Layer 4 of a small transformer language model trained on English Wikipedia (9 layers, counted from 0, width 64).
A neuron's activation on a vector x is GELU(weights . x + bias), where the dot is the dot product.

Input weights of the MLP neurons that the questions are about. A number n stands for (n - 500) times 0.0013.
n3 (bias 0.014): 598 662 517 351 743 571 606 413 343 321 292 299 414 532 442 517 240 506 385 499 536 429 457 452 641 373 496 699 514 313 504 437 775 498 524 524 724 532 476 544 407 476 638 426 351 354 296 494 249 469 520 410 448 668 318 614 232 463 566 612 406 526 707 495
n6 (bias -0.055): 582 464 719 412 390 213 531 635 675 692 555 420 585 270 486 770 395 413 763 367 378 678 786 395 631 320 696 554 569 717 294 494 850 538 575 539 752 298 277 907 357 601 774 607 193 552 463 468 496 622 452 691 553 301 443 486 461 256 518 600 392 292 570 376
n7 (bias -0.052): 778 810 540 647 624 551 193 274 490 400 367 310 330 345 532 383 375 724 539 504 609 473 521 442 551 357 415 500 378 542 259 537 474 533 547 741 452 356 549 500 760 573 504 612 564 880 162 544 319 660 664 219 645 577 700 756 451 408 933 481 351 543 679 726
n12 (bias -0.028): 330 658 269 823 511 575 216 387 332 365 428 452 752 423 780 634 493 556 442 691 810 690 592 438 448 478 543 728 371 510 381 357 448 555 513 343 569 832 581 675 624 524 672 582 309 416 543 612 473 267 579 462 548 551 505 246 543 514 410 287 125 681 348 326
n16 (bias -0.050): 650 468 239 498 569 621 624 13 518 617 606 602 617 498 158 592 484 428 570 683 819 553 400 805 558 509 380 266 368 150 660 489 431 465 422 570 448 993 314 600 541 485 340 499 699 685 616 466 664 705 598 411 531 608 670 557 308 442 325 274 463 756 204 676
n19 (bias 0.020): 470 505 666 538 557 412 672 357 151 601 374 447 732 174 881 460 331 932 595 119 641 481 550 626 470 505 449 565 277 516 180 173 430 459 385 669 423 577 569 699 538 438 641 615 413 752 526 430 506 410 249 427 604 254 571 393 532 532 671 562 609 507 296 665
n32 (bias -0.028): 434 246 613 533 465 348 349 427 299 271 410 350 434 516 757 623 470 511 672 902 507 799 619 365 575 330 375 628 317 610 522 470 486 682 469 634 546 736 452 609 519 600 830 527 584 782 414 441 478 411 569 503 545 196 463 542 327 589 895 437 483 513 409 446
n35 (bias 0.014): 625 563 441 438 452 596 284 592 488 263 574 479 381 323 236 595 496 174 228 862 467 480 584 715 844 502 287 546 425 557 598 500 583 679 611 602 323 509 627 522 694 266 619 383 445 628 315 417 525 492 374 687 554 504 511 483 369 490 494 487 771 413 325 554
n36 (bias -0.046): 415 418 339 468 364 480 507 569 317 482 408 441 632 431 470 570 330 540 540 465 371 422 659 833 296 452 524 456 585 572 571 724 584 646 625 480 542 464 472 544 179 611 479 605 378 850 753 652 466 576 487 586 470 234 559 510 373 533 449 738 478 552 610 508
n37 (bias -0.061): 479 563 424 566 500 754 554 619 568 165 534 545 465 567 703 481 291 343 402 624 122 875 318 531 585 568 592 324 585 467 424 387 517 466 485 513 595 298 491 583 400 437 610 816 673 468 595 605 384 540 542 494 248 585 708 434 627 313 351 546 280 539 594 689
n38 (bias -0.008): 492 544 253 482 399 317 422 345 674 675 356 500 345 463 663 477 688 565 554 560 492 534 701 446 596 424 351 319 601 449 330 202 651 805 477 692 490 416 580 750 361 315 565 483 410 518 530 581 744 355 295 593 750 338 514 453 305 651 477 314 603 485 466 572
n40 (bias -0.012): 348 700 335 464 493 587 252 377 546 532 477 258 524 459 587 403 481 367 356 594 431 428 511 539 605 296 378 417 541 416 690 446 308 532 534 709 397 554 501 479 859 528 498 214 760 732 478 462 504 420 485 412 339 814 661 453 316 286 534 728 711 422 359 574
n42 (bias -0.013): 520 701 597 525 609 411 548 426 287 255 409 741 568 612 637 338 538 488 539 339 455 606 767 270 513 605 679 562 431 381 481 527 611 512 536 485 559 434 188 465 401 565 616 487 473 436 843 493 328 345 553 655 606 564 439 544 553 691 502 385 451 672 712 411
n43 (bias -0.012): 604 154 441 663 712 662 476 549 573 406 376 413 449 510 355 445 478 560 500 608 476 596 597 274 619 673 455 491 834 478 467 476 555 241 466 194 533 191 424 604 480 374 609 567 611 506 588 487 252 521 431 469 686 543 591 631 591 457 303 723 752 594 772 333
n44 (bias -0.042): 438 268 274 590 468 357 422 704 312 432 528 807 667 642 653 312 480 276 574 547 460 454 445 516 434 461 537 503 581 421 456 374 401 565 532 390 471 685 528 390 320 761 493 569 537 381 616 461 682 391 636 406 351 677 653 520 196 564 535 633 547 541 377 558
n48 (bias -0.018): 532 331 510 657 688 242 246 624 384 743 327 540 569 648 515 287 210 720 534 138 502 376 470 801 485 542 516 503 809 516 273 670 407 675 727 564 399 492 309 242 452 724 651 675 400 603 848 465 808 55 302 277 561 374 456 649 357 341 574 444 429 650 478 557
n50 (bias -0.035): 154 764 456 662 910 549 426 467 468 438 697 463 482 362 656 474 429 714 442 347 310 742 428 698 634 752 667 456 855 412 551 447 309 303 383 529 287 377 430 497 906 153 417 358 570 397 521 726 454 381 456 390 223 615 805 655 634 456 566 555 762 815 342 460
n51 (bias -0.059): 429 277 610 583 570 670 309 423 363 496 366 471 610 482 608 618 123 659 301 523 556 645 480 390 472 378 265 384 855 521 200 564 610 385 599 400 393 470 552 502 674 405 690 651 858 520 467 539 383 406 314 385 191 407 716 403 507 449 718 472 639 755 588 603
n55 (bias -0.004): 515 734 416 485 669 770 233 527 339 486 432 308 550 414 497 654 465 562 451 345 667 484 292 538 464 316 332 392 536 503 553 898 448 467 754 482 624 461 663 679 450 715 530 580 589 511 822 305 567 290 446 576 414 419 439 462 472 344 751 481 478 648 764 530
n68 (bias -0.015): 693 400 769 635 526 413 509 478 538 446 724 384 493 178 904 592 173 453 415 617 654 281 331 814 746 663 186 558 359 556 369 587 594 555 604 483 459 531 827 377 476 222 509 507 358 940 449 802 404 544 615 446 502 480 404 530 525 605 484 489 608 386 173 443
n70 (bias -0.014): 745 585 157 596 466 517 809 414 672 541 619 574 412 394 441 465 560 524 713 384 597 333 419 605 574 608 509 699 608 453 585 459 600 514 640 434 514 643 549 562 360 507 313 646 527 318 697 496 687 568 452 520 581 663 378 648 475 438 470 520 339 658 264 437
n76 (bias -0.059): 528 448 502 386 609 633 544 481 515 734 442 562 383 391 563 150 343 205 849 316 183 653 587 480 370 547 473 641 543 378 301 398 514 683 683 564 412 655 258 494 676 670 619 498 330 263 399 656 634 495 401 419 601 939 676 782 506 392 275 263 571 611 335 554
n82 (bias -0.002): 334 508 468 675 351 501 656 473 626 635 687 382 566 500 567 571 525 419 621 411 467 444 671 542 389 492 626 520 561 361 423 152 235 554 475 577 399 409 657 638 603 354 544 790 503 425 640 519 557 497 558 605 403 495 504 535 534 699 360 429 556 470 327 357
n84 (bias -0.025): 519 455 570 543 660 575 633 451 371 378 857 628 389 307 560 430 483 611 597 260 556 665 517 445 581 492 311 537 591 380 364 327 640 342 795 406 605 273 800 753 681 282 475 721 465 345 450 427 628 282 225 497 627 471 687 538 517 592 139 320 515 331 311 528
n105 (bias -0.015): 690 527 676 215 502 391 630 739 533 465 263 550 493 247 370 476 479 520 665 174 583 616 595 380 623 334 263 659 325 341 674 569 346 493 387 636 439 302 455 603 492 469 616 414 407 617 334 629 587 420 471 443 623 460 487 671 493 381 415 599 378 313 642 565
n107 (bias -0.011): 413 751 403 534 619 599 633 302 229 416 601 354 714 434 420 863 629 514 352 590 479 300 809 506 556 454 646 566 375 495 567 496 470 349 757 532 423 480 566 612 545 406 472 443 716 634 436 482 444 646 710 813 376 300 499 285 486 227 401 283 746 541 258 206
n109 (bias -0.006): 392 439 488 595 554 496 449 725 393 518 678 525 396 568 447 767 701 468 418 566 563 321 589 671 288 538 457 404 564 430 360 485 515 636 500 365 656 372 368 426 467 417 493 622 346 357 537 473 474 283 495 529 400 685 519 350 460 448 467 601 734 563 488 650
n110 (bias -0.012): 551 278 627 193 783 445 399 764 462 312 571 437 522 414 595 767 328 401 169 458 871 543 396 618 738 472 422 744 663 544 632 407 461 499 411 506 503 446 536 376 585 317 536 522 323 642 265 474 552 479 249 542 508 621 511 593 363 430 443 289 796 464 207 588
n112 (bias -0.020): 473 516 249 679 492 466 450 532 381 559 487 579 504 559 759 304 322 481 745 108 588 699 364 277 529 250 633 506 246 441 337 345 363 656 618 646 613 533 672 725 298 666 333 483 304 464 456 576 418 418 443 177 356 472 356 700 537 491 485 364 637 656 308 496
n114 (bias -0.037): 593 644 516 546 527 525 785 477 380 574 517 627 542 456 301 459 583 694 481 365 804 615 555 261 485 292 436 281 523 206 520 218 540 570 319 499 498 541 611 402 472 437 355 510 410 506 477 385 474 796 640 436 567 562 424 569 502 749 409 490 726 823 20 526
n115 (bias -0.008): 517 390 423 805 603 551 563 446 606 491 351 429 294 480 494 666 397 754 441 417 482 516 448 301 410 679 166 444 755 587 353 608 265 332 466 600 439 313 480 449 503 504 392 656 496 573 643 456 583 366 664 446 463 659 450 486 458 294 534 494 622 618 384 636
n126 (bias -0.030): 857 569 522 645 385 652 681 470 520 503 509 492 510 286 456 556 563 590 477 691 840 512 567 525 637 368 386 687 458 518 589 260 714 266 462 478 329 606 307 426 324 335 536 156 500 888 587 272 517 645 383 476 655 626 615 501 489 488 285 472 511 650 256 780

Each question shows a token from some text and the vector x that enters the MLP there. A number n stands for (n - 500) times 0.0066.

", ": 469 507 738 422 472 616 282 518 516 379 661 577 573 604 466 360 269 716 875 610 517 376 385 414 534 411 518 481 591 772 423 379 484 284 324 565 608 549 325 274 483 452 390 476 636 355 314 567 526 451 399 663 690 418 395 313 599 673 412 634 411 702 583 490
Which two neurons fire most, strongest first? n51, n43

"mid": 511 474 573 400 516 742 271 367 420 509 603 543 628 648 464 407 462 478 666 701 580 411 217 298 576 381 429 531 624 811 540 293 593 452 569 704 644 370 476 208 574 583 134 423 681 323 390 511 621 352 524 650 522 355 253 499 543 559 348 669 436 451 651 646
The three highest activations, in order: n55, n40, n3

"ay": 436 592 610 464 420 622 283 521 507 475 606 642 384 598 212 468 563 375 806 632 553 440 258 604 504 363 509 493 612 766 785 386 424 413 365 627 614 433 304 351 483 514 132 385 586 596 386 626 662 479 594 556 663 447 217 393 474 720 232 637 450 531 513 505
The three highest activations, in order: n16, n126, n35

"times ": 407 492 797 495 477 552 294 475 296 423 685 713 474 585 518 362 387 591 717 553 421 474 371 478 389 419 414 540 533 798 582 553 450 259 296 577 583 429 352 344 523 472 190 446 707 524 411 639 646 497 509 672 635 366 238 424 508 661 294 835 396 598 583 544
Which neuron lights up most? n36

"F": 370 683 493 237 415 731 230 587 546 552 693 616 503 613 357 467 321 521 779 554 411 455 298 491 595 268 521 664 605 840 710 448 409 396 408 606 533 387 533 357 405 494 261 524 592 330 480 553 644 551 540 543 492 411 139 473 500 643 386 537 346 490 725 499
Which neuron lights up most? n55

"Star ": 244 615 579 467 521 602 346 406 353 449 647 594 592 698 519 435 375 669 811 475 415 415 233 498 507 380 502 451 580 769 567 500 428 386 452 742 598 381 423 351 489 500 135 453 644 554 445 639 662 552 478 467 625 381 165 350 524 657 427 777 367 430 525 568
Which neuron fires most, and how strongly? n36, at about 0.69

"her ": 259 450 636 435 602 605 230 400 535 638 634 647 488 547 570 407 366 619 848 606 542 467 379 382 538 452 385 470 499 947 402 377 415 335 518 647 500 382 473 255 387 359 243 551 665 473 383 551 716 483 435 577 536 410 326 441 558 620 279 543 513 552 687 597
Which neuron lights up most? n84

"The ": 398 630 607 305 491 565 215 447 543 577 590 577 535 551 674 247 436 634 824 557 545 486 355 499 476 376 338 522 518 806 465 164 604 335 439 639 523 526 484 397 396 465 227 554 581 408 256 626 636 564 512 665 634 411 168 487 578 644 430 664 439 499 556 457
Which neuron lights up most? n38

"the ": 406 495 482 375 520 644 187 517 507 533 659 616 543 503 563 426 481 799 804 689 572 385 320 336 389 498 348 629 492 873 373 246 530 365 410 559 567 492 551 320 374 401 360 597 609 381 354 646 660 499 467 553 612 455 174 444 499 552 290 672 486 429 598 617
Which two neurons fire most, strongest first? n84, n38

"star": 321 496 671 499 461 565 345 455 562 396 651 596 510 646 307 423 332 363 822 772 461 459 476 408 575 410 559 479 485 896 481 408 540 424 477 524 522 428 449 124 460 437 139 318 574 444 434 512 670 593 506 614 537 509 397 424 601 670 195 791 491 481 579 607
Which neuron lights up most? n126

"Pr": 362 666 606 418 439 654 374 562 383 381 542 551 441 530 339 361 431 404 724 628 391 597 233 426 485 589 562 631 577 727 656 298 496 318 362 751 591 432 484 325 398 572 198 562 610 258 419 621 609 526 570 664 601 529 109 508 633 558 424 827 352 459 618 442
Which neuron lights up most? n37

"as ": 424 375 740 502 503 634 450 527 411 516 548 516 477 619 590 327 215 558 838 639 487 429 425 337 399 391 430 571 625 864 520 318 434 309 409 676 550 386 399 355 411 425 223 591 687 345 351 518 578 536 467 598 725 474 292 460 600 710 221 595 586 559 617 530
Which neuron lights up most? n43

". ": 427 553 617 398 606 560 339 399 548 522 649 557 546 572 489 359 224 524 844 612 584 348 505 540 511 496 505 334 511 868 441 402 452 286 303 570 659 589 310 219 521 452 412 568 662 379 275 585 637 517 391 620 740 380 406 388 528 627 400 604 398 621 593 368
Which two neurons fire most, strongest first? n48, n43

"1": 300 582 528 305 600 708 249 486 316 442 652 556 580 463 463 507 421 519 748 833 550 281 504 338 648 435 482 675 629 721 702 393 416 446 401 701 635 495 300 251 407 603 379 353 641 505 366 677 591 418 555 541 629 324 370 375 373 475 358 639 548 386 623 521
Which neuron lights up most? n40

"after ": 484 494 722 526 466 610 224 398 358 560 639 499 555 573 623 442 306 469 839 618 574 361 382 310 511 524 431 458 540 910 413 424 346 318 506 679 523 449 289 352 418 424 309 512 678 397 393 543 656 550 438 725 506 424 342 440 661 658 249 623 537 620 584 430
Which neuron lights up most? n51

"his ": 322 522 631 366 599 685 177 449 537 597 644 638 507 602 587 375 357 586 804 532 582 492 357 326 581 387 314 454 584 875 424 301 528 369 466 642 574 483 485 245 406 413 253 565 632 504 368 524 602 526 540 574 465 327 248 432 610 647 297 600 436 536 696 580
Which two neurons fire most, strongest first? n51, n112

"dec": 375 626 662 315 567 605 283 740 460 503 633 636 539 614 305 385 408 336 646 618 478 610 301 385 430 527 505 525 516 764 468 441 523 466 305 720 680 450 515 150 422 464 95 457 643 432 509 618 590 522 479 557 580 329 334 386 503 507 252 837 416 571 692 554
Which neuron fires most, and how strongly? n37, at about 1.1

"of ": 455 449 684 366 514 613 305 351 351 490 646 517 617 646 629 414 319 560 850 615 593 557 327 343 433 447 465 654 561 840 499 385 435 362 374 706 567 472 338 446 490 535 212 405 683 528 336 507 664 504 478 631 549 227 324 398 612 690 329 603 423 500 557 480
Which two neurons fire most, strongest first? n32, n19

"went ": 347 622 725 377 428 660 341 392 453 538 608 567 506 566 701 306 444 393 818 438 550 491 256 358 484 538 422 363 462 839 584 313 518 304 469 653 453 370 437 260 628 452 243 407 495 617 431 642 663 498 600 575 595 355 361 394 604 700 287 649 364 605 677 615
Which neuron lights up most? n68

"replac": 350 533 702 421 656 578 192 549 470 468 634 557 575 506 403 450 412 334 844 663 412 352 390 356 446 496 568 411 603 854 531 434 284 455 336 606 421 497 462 186 524 510 282 484 581 415 534 619 660 578 602 599 631 403 285 416 514 714 219 668 438 444 638 631
Which neuron lights up most? n44

"operation ": 342 429 641 435 480 652 177 418 403 442 590 638 582 696 478 423 238 678 739 519 544 423 369 546 349 511 591 438 549 863 396 422 335 359 344 711 459 377 429 231 558 601 344 503 616 564 497 631 539 480 480 583 685 418 299 350 523 711 341 720 416 472 614 632
Which neuron lights up most? n48

"Vi": 353 735 611 265 383 607 323 582 508 615 555 558 410 666 467 482 379 272 812 580 482 453 243 408 525 476 564 456 664 790 681 387 532 329 420 623 583 436 518 434 427 467 258 304 602 372 320 609 685 556 498 547 585 435 239 465 642 599 489 689 344 483 725 321
Which neuron lights up most? n6

"eastern ": 418 574 651 364 560 699 204 330 371 411 596 535 653 612 556 487 329 732 740 702 458 451 262 445 441 469 569 478 579 741 438 280 537 471 432 617 553 439 392 281 488 466 327 545 584 406 508 655 567 287 658 637 572 333 264 321 662 709 421 718 345 359 549 566
Which neuron lights up most? n12

"near ": 482 359 606 515 491 643 295 328 437 521 604 452 599 520 682 503 332 672 766 652 525 482 330 440 414 604 399 616 621 842 561 285 431 333 314 580 494 400 350 230 614 370 304 528 550 464 435 624 711 410 526 610 658 381 245 396 610 768 333 679 395 440 601 512
Which neuron lights up most? n68

"ri": 366 622 594 508 495 587 415 411 472 438 659 608 500 610 187 492 386 415 816 659 546 419 340 454 498 493 579 434 461 677 807 323 390 377 393 678 446 456 504 270 524 527 294 318 581 480 421 667 691 504 458 635 700 444 204 363 521 541 263 835 316 573 581 590
Which neuron lights up most? n16

"deal": 413 499 632 355 532 678 266 490 461 518 610 514 510 721 357 311 417 393 834 743 572 313 325 515 454 591 433 453 630 829 502 434 419 455 428 508 421 514 415 99 425 486 259 374 581 420 482 480 687 562 520 612 669 472 307 469 521 595 291 735 577 369 658 644
Which neuron lights up most? n44

"ja": 346 587 564 329 325 679 416 413 465 405 688 615 320 593 337 477 376 424 849 752 621 417 369 622 463 475 537 597 549 686 752 365 366 471 461 570 494 417 352 230 389 639 241 432 630 556 367 519 695 490 495 565 703 482 303 348 585 646 306 708 458 468 622 439
Which neuron lights up most? n126

"'": 478 604 578 270 604 550 217 508 544 593 634 553 553 663 481 355 365 592 748 610 739 396 389 416 617 364 344 593 578 751 551 262 511 531 342 674 543 417 413 261 581 365 164 390 537 339 340 554 702 573 421 666 602 528 244 454 510 695 322 549 409 597 637 429
Which neuron fires most, and how strongly? n110, at about 1.5

"(": 288 575 696 408 614 654 327 506 465 444 557 552 679 639 640 418 251 527 714 646 529 527 473 441 348 365 491 717 559 734 541 384 402 226 415 636 580 461 333 330 512 359 291 401 572 400 312 574 716 595 623 604 670 361 299 235 520 682 384 568 368 594 558 597
Which neuron lights up most? n12

"a ": 294 488 635 546 600 645 363 525 436 446 664 594 433 413 409 464 369 619 784 484 715 380 361 545 461 417 374 487 504 767 615 289 520 357 357 717 723 459 493 214 478 381 167 496 654 492 430 678 629 521 503 548 635 399 190 356 549 704 315 626 478 524 666 459
The three highest activations, in order: n68, n114, n84

"S": 373 661 566 328 455 590 145 451 475 419 669 691 492 599 376 411 342 393 789 496 488 560 405 453 513 452 547 648 573 752 776 396 483 337 494 709 606 405 549 320 422 464 284 476 670 394 410 584 627 493 499 585 490 478 57 467 484 691 428 701 298 482 657 468
Which neuron lights up most? n3

"ing ": 355 445 716 428 494 666 224 447 466 432 745 628 492 599 535 454 318 619 846 417 526 425 315 463 376 378 423 448 620 861 563 364 498 391 339 641 632 395 377 359 536 459 245 365 544 575 463 506 597 538 406 590 703 368 336 417 622 695 336 696 410 501 646 569
The three highest activations, in order: n84, n19, n36

"uni": 472 601 666 346 505 588 295 486 413 395 495 669 451 630 278 425 279 359 645 783 599 515 409 313 450 560 496 374 569 712 559 383 537 373 539 727 682 451 444 358 366 540 253 371 586 437 377 653 737 487 560 476 674 430 207 449 522 458 334 962 438 501 670 493
Which neuron fires most, and how strongly? n3, at about 1.1

".": 450 632 543 406 525 540 238 466 582 501 760 600 519 520 396 549 316 541 849 654 556 381 477 356 480 527 508 471 552 755 505 468 434 420 353 531 501 488 346 249 510 397 337 435 710 351 365 701 722 442 246 501 742 458 282 340 423 595 414 723 415 626 633 511
Which two neurons fire most, strongest first? n70, n50

"s ": 388 489 583 437 560 631 201 353 515 473 699 676 464 519 413 445 208 753 822 536 595 485 289 488 481 386 469 488 512 903 412 404 489 427 433 688 516 410 450 228 455 436 269 531 587 508 389 585 541 494 432 536 656 370 344 435 452 708 502 619 358 528 754 624
Which neuron lights up most? n7